Layer 7 of a small transformer language model trained on English Wikipedia (10 layers, counted from 0, width 128).
A neuron's activation on a vector x is GELU(gate . x) times (in . x), where the dot is the dot product.

Input weights of the MLP neurons that the questions are about. A number n stands for (n - 500) times 0.001.
n87 gate: 615,458,233,834,469,310,508,442,496,476,727,361,648,586,417,611,597,512,592,203,528,413,630,508,500,368,601,519,430,469,492,422,254,300,673,564,706,511,328,672,432,602,435,438,652,316,712,333,328,570,445,374,621,448,539,492,594,520,646,674,280,484,375,616,327,595,229,576,322,522,850,547,530,544,380,409,508,386,425,526,399,465,410,276,523,439,358,319,599,426,611,434,492,565,389,380,488,643,543,608,612,473,421,585,535,308,512,401,623,864,376,644,558,706,377,336,458,512,595,407,641,484,762,428,419,629,473,457
n105 gate: 681,524,453,337,524,398,590,630,496,230,382,350,418,167,444,698,635,659,409,729,323,528,293,292,472,353,524,687,524,464,638,612,467,587,516,280,370,535,778,278,543,572,461,349,656,630,532,469,633,544,324,577,556,430,548,561,448,673,399,828,373,220,471,429,559,601,516,263,420,443,685,532,585,411,448,407,599,367,667,470,604,319,516,623,480,380,342,350,277,329,512,292,395,468,614,373,369,443,540,504,459,814,653,584,464,445,555,435,630,585,484,843,716,560,472,504,571,574,621,373,392,448,480,586,615,600,596,732
n147 gate: 496,218,290,311,338,378,424,455,435,357,524,755,544,483,540,275,365,713,553,199,780,504,484,286,744,291,451,385,492,715,606,570,328,541,459,361,533,609,383,326,512,770,663,439,525,370,413,536,537,553,471,762,525,470,451,621,533,388,562,435,449,647,300,349,407,657,218,327,495,342,500,433,360,316,435,408,447,654,349,328,772,492,632,292,492,492,667,537,484,451,621,603,496,581,508,707,323,357,586,535,534,570,604,438,620,427,581,303,206,508,483,430,780,316,621,525,459,390,625,709,248,459,402,635,569,715,355,525
n177 gate: 656,725,583,677,547,641,583,298,295,476,538,371,556,771,591,426,427,773,614,458,274,610,786,457,500,446,789,312,650,279,538,469,512,352,465,598,574,474,704,341,504,543,355,642,770,348,554,455,492,488,565,496,678,551,515,632,585,438,714,431,540,488,524,328,572,383,511,618,461,448,589,426,392,378,630,183,660,555,614,460,554,415,628,595,645,590,211,519,375,569,719,585,459,485,465,417,404,803,488,511,643,527,695,703,523,485,375,469,535,445,216,384,411,523,492,446,477,358,425,331,365,377,519,417,424,597,349,608
n188 gate: 385,293,547,460,508,582,385,389,437,496,484,545,551,331,375,439,360,380,397,369,517,729,512,320,524,784,295,492,532,516,671,536,590,563,302,135,304,422,343,546,574,286,476,528,311,571,464,359,460,721,624,488,520,541,580,317,508,334,744,361,628,549,554,695,255,449,696,566,554,254,484,411,275,414,791,410,425,439,418,569,652,452,746,794,333,484,675,603,484,452,353,689,237,326,566,340,736,529,484,374,483,388,374,612,472,543,635,410,275,488,504,376,512,636,581,564,409,665,516,752,311,628,429,443,413,585,496,456
n264 gate: 645,434,520,487,394,462,328,637,455,311,690,372,414,391,854,309,529,496,633,852,789,215,619,402,525,333,400,216,747,475,492,382,500,587,251,333,691,627,828,733,415,677,541,591,382,566,479,480,407,450,575,492,466,401,446,674,487,715,420,463,586,756,535,375,356,230,533,616,678,689,331,466,439,449,496,394,446,449,543,516,479,563,433,819,496,561,606,450,463,784,581,881,376,570,534,547,513,568,483,412,703,613,686,538,648,690,496,474,538,560,616,479,542,521,423,634,198,444,504,554,181,462,430,500,454,551,609,517
n285 gate: 357,466,298,496,396,628,543,447,545,496,349,496,601,320,688,585,576,553,704,436,720,477,392,375,669,519,313,679,404,619,598,462,554,474,554,422,624,717,507,328,285,461,375,481,542,252,342,451,504,775,481,631,561,414,470,392,720,523,508,587,422,636,425,447,455,627,586,414,321,354,562,554,448,547,394,415,217,601,282,656,404,496,450,663,367,303,764,386,673,385,283,695,435,606,438,653,538,516,348,536,406,386,608,622,746,636,538,391,707,620,598,718,523,694,391,500,262,433,265,489,358,546,561,668,602,485,573,561
n288 gate: 441,433,488,341,593,411,598,630,535,255,398,451,590,520,333,427,607,424,354,358,516,804,629,598,741,273,452,480,492,444,259,476,533,488,624,626,565,543,543,420,380,564,386,631,536,512,777,492,536,480,285,496,532,463,587,387,556,512,472,290,688,256,492,520,421,383,465,394,362,305,746,528,376,390,488,610,614,254,557,644,516,203,328,627,484,345,419,536,414,241,577,580,378,587,480,565,735,855,365,394,397,671,395,671,460,457,291,447,463,760,712,189,484,556,439,356,524,496,734,607,236,580,532,533,524,496,677,340
n352 gate: 401,341,442,452,384,701,542,312,537,759,522,595,576,578,420,353,467,433,445,320,489,742,307,394,552,415,440,459,548,474,670,541,401,390,489,576,557,413,857,514,565,421,448,596,567,463,567,424,369,768,370,598,384,362,389,639,511,507,312,648,248,436,688,504,449,522,500,271,529,482,496,662,327,724,681,595,654,451,455,397,400,384,803,294,489,446,413,541,427,396,375,675,445,573,257,447,474,648,448,581,488,674,395,596,387,361,496,606,284,417,390,530,507,300,572,511,504,553,485,656,354,656,725,428,636,418,290,541
n358 gate: 365,702,381,324,389,568,496,531,550,400,334,627,489,516,454,726,609,527,562,686,431,580,412,560,622,426,359,426,465,413,306,236,273,554,468,396,627,473,673,278,306,599,713,333,331,515,413,684,567,704,543,639,433,508,527,686,710,571,464,411,697,767,334,601,535,397,504,608,719,481,571,413,508,492,644,384,426,472,544,437,700,468,402,356,185,393,536,321,246,512,659,492,599,593,436,311,586,284,309,440,306,578,528,465,295,743,454,488,408,464,536,755,563,680,623,551,438,809,653,551,362,445,399,380,527,591,437,410
n435 gate: 440,251,365,439,357,380,700,492,492,542,596,628,504,309,444,274,512,674,520,448,934,417,282,595,565,399,545,447,764,418,669,631,442,600,488,384,653,373,687,613,484,570,368,355,638,592,782,373,496,480,317,426,618,533,323,590,520,422,529,484,608,698,550,569,460,460,556,367,636,574,570,393,590,405,460,335,320,369,578,415,228,500,304,673,540,555,307,182,424,326,492,557,603,252,483,658,484,537,318,589,559,702,619,544,647,160,472,384,413,401,666,679,683,435,306,239,524,404,540,767,463,423,649,475,420,545,361,484
n452 gate: 463,627,574,213,252,662,496,485,533,523,556,435,633,572,690,623,677,361,280,481,504,561,555,535,451,726,802,406,481,466,597,553,485,440,682,519,431,854,374,326,551,481,451,365,428,731,321,559,534,602,481,588,617,500,635,660,367,842,561,586,504,619,664,485,333,312,430,434,416,424,504,576,624,369,729,496,698,496,342,647,447,664,470,683,534,625,446,732,578,519,638,436,604,459,573,593,534,569,380,460,410,383,435,598,538,690,627,700,496,492,631,526,628,538,688,530,578,783,592,504,644,639,414,670,391,629,454,496
n490 gate: 437,694,402,608,637,618,283,397,535,619,532,537,566,492,449,569,464,596,180,567,636,508,461,480,556,659,512,428,548,480,464,516,374,603,416,557,508,613,124,420,519,448,401,413,296,378,484,500,745,576,692,476,552,582,667,318,565,359,544,789,283,341,516,659,638,707,355,262,772,787,407,638,554,573,536,634,603,605,345,504,544,653,480,365,377,352,557,528,516,348,435,456,559,378,447,566,739,431,544,622,595,289,456,452,355,335,342,439,846,524,283,556,500,572,346,725,346,443,469,572,284,400,310,647,441,275,725,632
n507 gate: 409,397,522,450,512,399,296,515,685,429,345,449,347,627,377,372,443,595,542,632,642,449,478,602,654,420,515,538,515,750,705,535,449,485,789,606,477,522,203,526,340,674,598,622,631,466,438,433,542,366,519,395,573,362,496,368,303,573,756,606,410,481,615,835,572,496,751,539,577,339,794,624,474,691,306,671,595,612,765,478,423,542,488,477,572,545,535,341,594,431,519,711,500,148,586,476,485,527,374,533,271,626,647,561,461,628,398,426,375,449,473,557,343,290,344,439,557,543,545,359,377,340,655,394,428,535,504,269
n87 in: 320,508,604,424,696,461,504,579,408,500,575,453,583,492,686,290,593,542,475,584,570,543,392,617,304,719,483,487,593,257,655,309,237,433,619,612,319,537,417,565,533,517,287,584,462,363,517,620,321,479,183,778,292,348,668,744,658,679,337,521,717,599,413,513,642,517,562,669,661,476,509,496,570,672,134,431,797,491,410,568,479,517,487,408,782,381,526,399,147,475,479,618,513,567,280,431,686,491,184,573,701,589,479,648,483,492,325,414,556,565,275,170,767,496,470,237,446,656,678,492,419,648,441,561,563,509,653,610
n105 in: 531,644,519,559,448,296,407,438,438,633,481,508,680,587,306,349,571,461,391,601,306,372,388,628,551,539,520,570,654,520,594,662,640,283,520,420,356,585,512,409,420,714,457,363,626,562,425,273,449,476,634,639,437,549,149,766,302,603,468,438,637,780,476,453,380,254,427,665,421,587,611,476,782,492,570,816,531,655,388,721,500,623,476,652,297,477,556,196,562,390,552,469,732,578,339,500,496,552,371,440,589,296,619,437,476,531,636,348,753,572,347,414,425,708,536,441,554,347,535,328,330,429,516,448,364,472,460,220
n147 in: 454,475,363,356,320,560,491,747,588,786,638,690,347,351,486,638,534,327,525,508,260,526,533,695,308,547,377,572,674,329,395,538,539,433,445,496,246,583,404,614,418,397,622,454,547,567,274,401,423,182,771,526,568,687,807,406,654,654,436,181,561,509,522,424,730,682,504,491,576,654,354,564,463,526,744,409,370,835,591,480,280,483,572,492,605,319,620,773,583,534,483,441,612,525,543,200,733,578,580,488,496,745,650,466,598,429,542,297,522,517,487,508,458,753,814,419,450,404,558,500,228,314,349,361,450,538,577,747
n177 in: 195,627,673,217,371,387,800,272,569,449,569,784,496,471,637,563,496,619,349,524,665,450,484,643,421,562,467,557,438,575,569,562,471,496,720,601,383,444,649,524,428,313,492,590,764,378,450,488,314,434,492,592,195,322,271,716,434,699,729,361,352,374,572,345,468,609,548,238,528,488,280,646,472,483,75,266,447,413,554,465,681,392,351,582,480,472,529,561,799,455,600,414,613,764,542,597,636,496,451,331,661,463,633,279,471,451,394,391,378,400,201,385,636,508,375,599,561,551,500,602,529,467,500,395,406,574,297,554
n188 in: 537,382,556,455,408,462,335,268,289,344,618,387,609,500,491,433,582,282,630,663,517,710,649,571,521,656,694,311,376,521,676,649,315,537,197,315,592,605,528,587,500,417,398,447,384,391,699,520,533,657,414,504,157,331,250,529,658,562,275,537,766,311,334,422,399,504,319,196,670,571,600,429,564,609,549,399,594,317,575,626,578,612,686,267,520,284,642,627,528,455,471,356,491,675,302,458,673,567,660,461,407,525,200,377,375,606,520,559,328,521,196,632,521,681,370,231,520,272,452,566,450,418,422,589,451,438,459,355
n264 in: 575,654,521,504,364,496,427,525,256,418,429,461,619,327,559,560,647,534,442,329,509,367,566,517,432,462,555,743,783,712,621,428,530,654,280,302,350,393,566,310,594,245,667,312,656,620,458,492,381,748,551,321,698,552,663,636,568,466,905,383,634,787,309,567,645,409,685,414,651,540,270,585,386,573,579,658,596,462,461,688,529,521,504,529,529,655,534,379,438,487,727,551,211,608,814,263,513,401,404,508,517,378,687,697,458,504,591,423,444,791,491,407,479,588,752,661,421,435,446,693,741,550,458,168,496,602,542,289
n285 in: 241,539,389,382,54,634,554,655,719,518,401,393,649,434,397,500,604,587,764,474,460,433,598,353,518,469,535,426,588,513,448,192,518,289,636,612,620,564,509,571,309,469,457,530,390,646,425,671,421,343,513,566,496,522,513,270,447,544,403,561,186,331,396,600,285,692,573,352,378,986,557,646,314,398,209,491,612,756,642,521,443,434,821,491,483,470,314,374,320,478,535,212,431,530,388,303,408,393,39,388,541,722,615,718,474,423,552,496,585,567,473,526,474,496,358,298,483,334,705,274,439,400,543,522,439,452,548,575
n288 in: 643,758,415,525,504,429,525,476,472,635,500,513,468,554,394,433,508,701,357,679,615,756,556,559,197,294,467,315,347,562,373,554,580,671,712,445,584,496,508,397,708,267,239,459,748,508,130,444,454,607,657,646,550,470,320,229,716,558,608,422,441,542,462,484,630,528,335,732,546,85,562,417,580,399,664,701,679,450,412,429,562,492,512,459,529,468,521,410,609,381,471,409,439,533,277,508,381,441,553,390,657,549,354,208,517,532,366,399,248,479,302,508,434,438,596,306,598,428,504,250,302,677,827,361,525,504,483,384
n352 in: 734,320,478,626,575,624,553,390,758,216,558,571,666,507,484,605,426,423,255,679,351,519,464,685,351,437,504,459,456,239,397,604,500,577,548,508,914,543,504,589,299,369,584,500,663,387,575,713,537,570,548,534,619,481,419,534,422,683,436,449,238,436,275,397,423,467,511,671,496,404,422,511,482,541,544,368,496,500,395,440,371,470,586,551,676,446,346,474,573,559,594,389,484,369,643,352,526,602,404,521,576,563,511,581,664,438,566,508,466,248,553,615,518,555,470,418,237,815,442,412,467,581,621,519,225,560,526,225
n358 in: 496,681,999,483,551,790,465,517,546,192,563,750,384,453,627,375,339,568,458,617,386,560,492,647,551,403,258,293,500,496,403,466,267,525,231,483,384,492,354,317,430,577,437,361,534,446,316,533,684,424,559,247,534,535,471,629,650,359,461,433,435,535,443,428,650,732,492,300,505,654,431,569,771,599,572,440,332,582,431,334,301,530,513,302,664,599,440,479,550,809,306,462,590,236,465,526,390,600,690,512,500,800,436,678,611,500,504,487,565,655,283,534,428,559,250,538,592,644,641,593,687,326,525,613,424,807,257,623
n435 in: 586,277,708,284,689,351,337,537,479,551,492,453,675,450,670,487,803,267,496,582,337,369,471,402,228,741,492,533,487,429,517,383,470,640,429,653,254,284,414,500,686,344,512,566,458,611,487,174,370,592,354,420,634,534,289,205,635,366,462,657,509,653,676,479,365,235,524,603,449,472,407,660,480,687,359,458,422,567,470,782,563,357,483,653,645,557,399,252,467,488,534,538,412,331,453,743,641,359,450,472,676,492,209,600,340,545,315,500,611,741,709,467,692,571,381,479,413,359,630,488,508,458,372,705,434,232,689,492
n452 in: 418,555,230,563,464,339,540,523,364,565,574,472,454,607,462,704,606,304,297,488,285,604,542,351,718,575,461,641,642,718,469,567,388,411,520,432,432,743,573,617,420,850,442,445,571,578,472,496,437,532,461,428,500,694,758,584,627,599,612,313,456,560,459,430,760,415,415,464,579,515,639,400,542,536,508,552,469,775,412,496,480,484,504,438,606,630,604,242,577,854,484,650,438,558,560,524,299,536,363,680,606,630,667,594,242,679,547,516,608,392,500,543,981,304,520,377,504,480,388,249,322,398,531,452,539,520,666,619
n490 in: 423,353,681,553,537,659,306,374,366,353,683,592,781,612,478,483,422,734,598,520,513,358,504,479,305,319,446,443,607,446,422,450,500,610,504,668,617,544,355,516,596,413,272,525,236,508,467,794,641,426,504,275,417,674,463,633,575,479,479,471,479,462,402,484,391,496,379,492,712,804,587,667,548,647,422,492,667,550,504,343,570,459,632,222,561,420,680,276,674,529,513,463,387,569,555,487,553,689,459,308,759,278,512,348,662,192,325,450,429,458,277,372,582,418,500,434,349,310,911,861,591,660,435,669,508,475,554,616
n507 in: 333,436,482,371,623,602,647,454,401,606,578,551,756,374,535,475,489,657,592,479,186,387,546,504,370,679,106,511,428,648,347,388,635,514,572,570,562,367,472,476,368,558,546,596,288,609,583,493,532,389,482,493,410,430,461,471,609,637,558,557,728,438,589,500,454,461,426,254,504,404,337,442,309,555,632,547,504,446,690,418,769,453,590,368,835,476,485,386,546,622,485,461,508,358,581,551,704,342,500,415,496,260,438,732,605,620,465,547,570,369,309,529,435,611,434,482,461,735,430,382,342,475,536,331,408,478,547,608

Each question shows a token from some text and the vector x that enters the MLP there. A number n stands for (n - 500) times 0.0084.

"0": 526,599,528,457,514,422,339,522,487,434,532,655,468,693,258,679,445,396,285,465,736,556,498,423,510,631,567,635,582,505,457,439,517,528,363,541,530,519,715,623,532,584,555,570,627,539,313,569,457,342,524,507,273,567,459,448,569,434,415,591,551,470,446,473,435,535,427,259,334,679,586,616,411,630,634,587,518,640,353,456,622,501,267,659,566,564,687,615,424,573,496,556,561,587,466,356,513,387,481,458,491,483,444,556,496,519,476,561,323,511,292,353,426,329,473,649,452,376,558,371,660,520,335,599,420,551,542,410
The two highest activations, in order: n490, n507

"el": 426,583,475,450,504,512,490,533,421,587,451,544,571,606,635,567,573,613,440,460,479,558,438,464,452,648,616,496,584,371,585,490,649,509,496,505,554,462,490,584,540,471,555,586,650,474,577,604,404,548,437,534,450,448,462,422,443,661,480,539,590,590,405,540,591,540,529,467,199,707,422,464,605,578,476,493,530,626,346,461,518,547,566,636,363,543,602,555,392,686,438,336,500,503,422,305,485,549,514,597,507,526,674,534,566,532,546,446,377,275,425,479,488,524,431,558,287,429,393,609,592,468,496,561,517,454,408,360
Which three neurons fire most, strongest first? n177, n285, n352

"y": 537,412,428,574,424,494,573,571,611,568,341,583,412,423,490,583,455,382,433,540,425,618,484,506,525,578,511,589,420,537,587,554,572,531,477,652,460,479,549,645,687,591,465,473,703,530,541,606,520,461,399,395,497,476,482,549,480,567,467,656,549,543,422,520,470,550,569,606,252,546,455,543,521,565,483,373,472,711,337,503,506,459,382,548,310,554,508,438,201,586,562,466,422,467,484,387,405,665,262,605,424,665,433,392,479,532,591,575,598,475,444,422,388,702,412,669,610,405,468,466,607,709,540,524,422,531,516,380
The neuron with the highest activation: n105

"|": 479,581,454,516,645,571,476,485,543,458,449,574,510,612,510,656,386,469,570,566,659,555,511,595,442,518,477,467,530,631,504,646,430,562,497,596,546,402,516,613,536,353,505,401,651,444,478,537,544,451,389,503,501,532,560,485,454,503,468,457,594,545,498,469,761,480,511,384,184,542,528,490,485,560,500,577,476,552,680,564,512,588,586,533,372,561,486,507,466,482,392,399,472,595,658,579,588,398,520,526,576,499,468,588,572,463,557,496,438,578,562,305,451,585,394,611,451,475,527,640,421,671,611,542,434,446,522,328
The neuron with the highest activation: n288

"il": 542,454,515,380,436,397,525,649,345,611,406,602,454,597,692,449,483,532,387,592,487,494,372,452,543,420,651,520,681,361,671,576,653,463,464,397,531,467,627,654,448,529,469,436,598,643,473,572,389,478,309,666,337,516,508,410,673,521,546,396,407,621,462,902,613,472,509,435,362,635,405,457,406,671,605,514,619,629,401,303,564,774,470,567,399,625,652,584,484,657,470,428,561,602,508,429,644,532,418,791,607,587,582,508,680,448,425,461,445,402,476,521,533,590,462,687,521,348,569,463,543,563,474,644,418,538,336,542
Which three neurons fire most, strongest first? n264, n147, n452

"D": 561,462,465,471,643,521,409,601,464,634,503,369,607,580,395,596,430,452,185,524,440,482,579,639,412,592,494,563,483,579,663,595,597,641,427,489,527,673,308,596,708,503,532,455,755,458,438,571,583,388,488,599,427,421,361,372,498,457,518,598,419,686,350,336,503,359,549,474,387,510,418,498,389,450,416,511,476,251,463,413,549,375,362,563,474,347,539,659,377,318,572,371,279,534,358,465,533,437,442,567,402,571,435,511,448,547,303,629,532,383,448,597,401,467,567,439,498,414,588,484,696,360,524,449,520,527,520,490
The neuron with the highest activation: n288

" |": 469,530,489,453,533,653,493,499,523,421,432,449,383,715,477,628,414,417,389,529,480,614,544,621,457,492,664,473,494,586,600,669,467,671,496,574,434,503,601,541,613,370,580,466,709,513,446,518,684,353,426,487,489,531,629,470,615,419,554,439,531,484,596,464,702,504,535,437,194,687,412,464,503,507,531,455,464,610,617,651,507,520,513,506,379,652,456,455,513,600,471,487,478,566,598,361,482,466,479,538,525,451,363,573,602,471,594,481,568,446,508,368,458,498,386,617,530,529,482,586,493,616,612,480,513,400,509,465
The two highest activations, in order: n177, n452

"ff": 764,379,591,558,415,406,578,506,285,594,529,434,509,503,662,595,543,459,376,614,428,462,413,666,527,670,533,314,588,487,613,620,466,466,556,501,409,584,286,637,637,530,362,639,481,505,616,564,476,639,414,411,418,272,464,470,502,548,272,486,508,601,309,496,654,594,417,644,380,471,629,599,646,645,535,499,558,649,424,442,460,528,574,625,469,781,612,520,483,572,323,529,476,593,608,358,711,675,359,521,465,617,446,601,403,478,357,583,335,470,344,637,434,443,356,454,484,347,572,364,772,604,588,621,444,487,365,474
Which three neurons fire most, strongest first? n87, n452, n352

"a": 515,570,461,598,634,425,556,588,526,471,302,533,390,478,480,479,490,377,431,565,355,519,528,521,419,385,594,495,485,628,400,652,637,443,375,453,588,424,465,467,807,488,541,506,637,492,491,600,447,406,512,327,354,467,548,413,570,541,400,503,669,546,514,551,474,391,479,492,268,659,484,490,617,631,456,439,512,625,361,668,463,510,508,540,397,700,491,408,514,626,505,518,357,505,462,362,423,559,572,745,445,754,456,574,434,586,629,588,609,556,428,432,482,561,416,580,510,504,456,552,550,595,471,544,339,531,504,331
The two highest activations, in order: n507, n490

"g": 652,385,655,444,589,542,497,538,377,493,351,702,433,488,656,491,428,479,395,541,356,328,523,694,398,413,458,574,452,663,520,416,717,504,516,456,624,365,572,697,695,343,604,512,588,346,544,586,627,387,572,463,507,566,447,486,623,461,461,719,478,637,232,705,578,445,532,301,369,537,393,373,585,618,345,497,475,703,445,546,526,532,553,482,621,609,449,572,442,618,479,396,404,662,561,401,764,625,512,407,436,715,374,493,463,467,552,496,306,384,464,598,521,436,562,517,438,480,387,357,581,600,540,574,569,516,350,513
Which neuron fires most, and how strongly? n352, at about 0.34

"qu": 521,558,667,433,609,399,599,554,524,684,436,484,476,573,559,426,577,576,500,408,387,447,412,646,403,419,625,464,622,467,497,521,517,359,568,621,315,503,412,592,441,522,531,518,476,604,464,651,545,247,409,504,489,432,413,611,627,415,614,453,624,530,416,515,674,489,576,432,410,434,496,409,459,363,496,485,522,500,477,401,494,455,543,394,491,684,697,546,363,390,283,412,277,702,570,507,662,599,544,510,320,386,544,359,351,548,445,657,457,428,305,400,441,404,409,470,662,254,487,371,808,439,468,711,557,467,425,601
The neuron with the highest activation: n177

"5": 537,597,556,464,508,462,358,588,474,553,244,570,440,713,83,536,355,655,503,532,478,452,547,462,405,451,377,473,488,584,604,535,622,676,433,448,540,520,409,711,647,535,535,605,669,538,466,503,532,340,531,331,374,480,467,445,496,612,516,542,654,642,456,575,512,472,256,473,410,462,441,514,422,778,495,488,465,445,466,271,596,485,530,525,553,534,634,556,419,650,452,448,363,381,478,589,403,305,363,346,524,516,565,550,466,563,625,499,355,383,514,512,416,509,305,441,492,445,504,329,506,434,454,690,640,468,434,405
The neuron with the highest activation: n507

"er": 448,482,481,544,505,586,541,500,592,607,408,446,332,589,573,645,540,516,458,397,410,532,376,408,513,551,607,563,581,343,627,573,647,661,479,419,329,481,442,665,611,523,502,588,663,473,448,567,413,350,432,424,383,397,601,504,570,606,469,454,517,476,435,557,408,600,405,602,284,730,491,534,674,625,602,477,438,699,238,589,441,398,296,463,274,644,468,570,282,648,480,578,487,532,531,431,624,599,346,519,490,556,484,379,368,514,502,520,673,325,341,416,481,623,493,515,470,366,386,514,575,630,479,518,468,557,439,413
Which three neurons fire most, strongest first? n452, n507, n288

"ore": 393,555,453,535,677,487,428,509,437,414,448,487,492,529,631,564,467,584,443,494,535,411,452,437,495,398,644,512,479,554,606,582,724,486,464,231,534,450,483,526,701,458,432,375,666,353,445,662,676,260,535,287,378,504,575,385,536,596,480,506,556,593,472,559,489,424,452,388,296,557,468,526,596,622,557,343,455,722,473,633,627,478,560,537,469,764,538,447,446,646,438,423,495,470,495,450,549,554,400,721,457,700,522,334,476,714,615,352,445,387,260,481,413,541,343,502,525,400,425,622,513,540,513,528,531,624,551,371
The neuron with the highest activation: n264

"9": 566,633,644,519,520,473,373,509,452,382,594,630,541,618,318,555,333,382,344,531,750,532,483,433,415,700,569,672,572,490,493,554,570,575,318,552,521,622,700,570,586,615,503,516,594,488,341,544,475,425,495,541,310,589,473,461,565,521,438,532,508,498,464,498,463,555,351,335,308,660,542,582,367,636,603,519,390,700,291,621,683,457,269,633,596,608,681,624,438,594,512,508,553,578,463,453,563,398,389,465,506,508,539,565,484,486,508,490,323,400,315,451,409,356,516,615,440,384,512,436,704,538,363,623,466,493,545,431
The two highest activations, in order: n490, n452

" M": 468,370,490,465,436,581,411,531,416,397,593,582,564,560,597,505,548,542,298,410,467,476,351,589,465,479,531,527,458,470,650,462,539,525,535,530,543,396,446,614,672,452,560,446,514,542,622,522,464,467,559,354,490,420,574,378,552,572,495,401,655,575,476,529,596,545,349,386,426,693,580,561,548,760,425,477,541,612,431,468,590,504,405,446,458,635,477,625,276,750,381,502,213,628,348,387,451,410,609,674,408,472,512,429,486,509,746,551,552,363,396,469,642,530,320,580,404,402,452,508,496,560,600,575,546,642,386,369
Which three neurons fire most, strongest first? n87, n490, n105

"us": 431,491,500,515,323,452,422,548,504,619,424,540,476,589,567,433,558,444,276,508,280,448,400,396,637,548,577,572,635,493,557,696,556,488,398,299,436,623,511,605,491,499,531,452,584,435,519,531,415,378,264,481,465,508,494,360,543,510,485,379,608,606,550,610,404,438,403,441,307,702,474,533,348,543,699,576,460,760,284,527,539,507,680,539,387,585,596,551,323,590,460,300,522,557,554,483,510,388,500,632,471,724,596,425,417,578,512,461,571,392,420,446,348,605,355,657,547,410,586,646,681,464,517,579,509,578,485,304
Which three neurons fire most, strongest first? n452, n188, n147

"in": 598,511,588,507,396,451,539,558,443,550,508,526,605,631,608,563,398,545,481,499,361,321,330,503,498,440,583,672,606,549,604,576,616,546,414,340,587,481,651,623,560,535,600,418,582,414,630,570,430,508,309,553,307,506,430,411,745,433,427,454,376,518,695,634,637,487,344,431,334,597,345,538,334,749,768,591,535,640,378,296,599,481,533,509,303,680,538,535,397,658,534,469,573,651,435,295,533,496,434,709,521,594,530,397,545,546,545,589,428,465,392,639,538,542,285,602,521,433,436,524,567,410,462,582,333,600,381,448
Which three neurons fire most, strongest first? n352, n358, n264

"ig": 625,367,554,588,483,384,550,534,577,549,600,555,288,559,518,418,581,475,405,396,235,418,304,620,527,660,497,542,509,494,509,613,622,517,453,459,537,472,447,562,687,544,400,534,507,547,528,562,607,482,331,483,434,368,546,478,513,525,473,592,476,649,437,498,529,631,598,567,309,562,644,645,590,627,621,703,574,821,520,489,619,365,512,632,430,612,511,505,573,687,489,336,319,535,512,509,613,476,474,583,352,440,512,531,422,594,705,525,511,413,415,415,566,479,652,486,516,459,424,387,504,622,606,679,442,557,414,359
The neuron with the highest activation: n452

"l": 505,472,512,484,627,315,408,561,586,667,355,651,515,510,575,537,425,303,358,512,412,521,430,432,395,397,453,513,551,520,501,500,576,553,534,769,454,523,499,513,738,427,417,423,572,476,643,514,396,474,496,475,558,420,564,281,443,525,248,524,628,573,421,542,656,463,510,598,437,492,452,409,689,552,552,560,653,440,456,300,361,536,406,508,440,661,502,541,589,436,440,468,182,633,431,334,521,547,588,673,613,562,423,436,507,495,488,551,567,562,524,555,525,485,442,559,458,396,561,485,548,531,665,548,428,452,364,432
The neuron with the highest activation: n288

"ec": 561,616,502,653,557,468,321,733,447,644,409,586,496,541,605,377,360,550,503,595,508,423,437,601,507,406,518,544,332,579,703,534,527,540,457,525,326,479,345,653,713,426,643,577,432,535,574,539,521,415,434,418,461,368,408,632,605,493,585,364,626,578,399,594,676,653,518,466,387,594,559,517,428,453,430,423,676,534,565,354,232,528,490,581,464,562,644,625,390,383,376,439,360,581,488,315,565,446,389,565,567,507,443,436,569,619,394,386,508,421,394,389,322,595,410,564,382,267,434,417,605,750,375,532,689,464,186,502
The neuron with the highest activation: n352

"ey": 430,547,457,440,557,349,392,541,611,531,537,487,298,444,407,499,321,415,397,581,439,554,509,603,504,580,659,799,472,593,499,594,551,603,345,422,452,594,514,564,538,474,406,622,509,411,459,510,511,467,485,590,411,595,460,513,447,640,402,435,477,485,522,394,540,504,460,624,412,673,591,540,625,765,577,491,557,853,447,675,694,454,342,754,554,782,395,472,338,695,556,516,498,260,506,430,376,624,419,890,403,567,512,505,434,454,159,496,590,666,413,542,656,492,483,506,553,399,597,410,446,489,478,525,526,593,339,341
The neuron with the highest activation: n105

")\n": 393,629,617,638,488,525,554,623,564,441,538,639,591,721,393,671,406,480,380,628,802,442,634,518,322,550,545,590,538,536,526,699,547,574,608,588,340,524,554,533,498,269,492,324,583,571,632,524,387,424,364,522,432,598,489,513,675,351,542,569,600,699,625,366,606,446,580,311,287,680,568,427,337,472,531,568,521,518,487,517,574,531,613,563,432,338,606,676,480,629,619,446,498,608,499,593,523,545,406,638,527,498,538,614,573,449,572,538,411,523,479,509,519,434,583,624,544,412,578,425,520,602,463,499,394,547,467,392
The neuron with the highest activation: n177

" A": 474,509,434,449,517,607,477,510,364,425,453,543,478,538,500,715,557,410,314,471,530,505,361,569,606,426,619,481,566,505,526,542,707,450,552,684,402,381,571,667,674,557,570,478,501,451,462,575,459,341,664,478,646,532,502,464,540,443,452,624,579,560,565,445,541,646,687,501,352,845,520,515,472,571,434,466,499,611,516,469,450,640,501,383,535,617,711,558,279,662,611,488,261,427,446,368,413,401,427,563,434,426,425,466,497,627,540,488,508,569,391,499,484,509,507,513,460,441,437,410,477,674,551,427,509,426,343,602
The neuron with the highest activation: n188

":": 599,562,614,428,514,620,549,408,512,410,433,487,306,559,388,618,512,436,249,720,529,542,590,529,394,528,561,420,438,312,529,396,554,486,439,723,474,529,368,636,421,374,602,505,644,484,446,701,513,510,457,484,484,618,574,720,539,423,475,580,530,601,443,492,607,381,398,373,337,537,414,551,530,575,505,457,520,425,368,388,556,460,549,481,517,380,658,632,620,403,483,584,400,381,386,437,448,451,410,367,359,365,453,381,453,623,573,467,340,515,672,356,352,424,419,529,508,504,818,519,821,548,385,608,440,641,626,330
The neuron with the highest activation: n358

"wn": 525,432,350,550,393,568,481,657,406,552,557,529,391,495,501,458,485,732,533,459,411,556,367,536,431,710,526,487,407,552,641,670,523,602,426,415,379,588,442,810,649,435,391,656,631,508,594,549,627,450,447,364,314,313,459,467,422,574,360,484,486,529,409,472,619,608,464,451,287,576,457,577,560,648,571,539,478,592,354,442,542,352,319,549,521,594,542,449,527,574,447,435,401,359,557,332,569,486,470,673,546,593,436,414,421,621,459,573,424,370,242,520,532,463,445,520,456,426,380,334,587,643,582,482,561,529,428,398
Which neuron fires most, and how strongly? n352, at about 0.43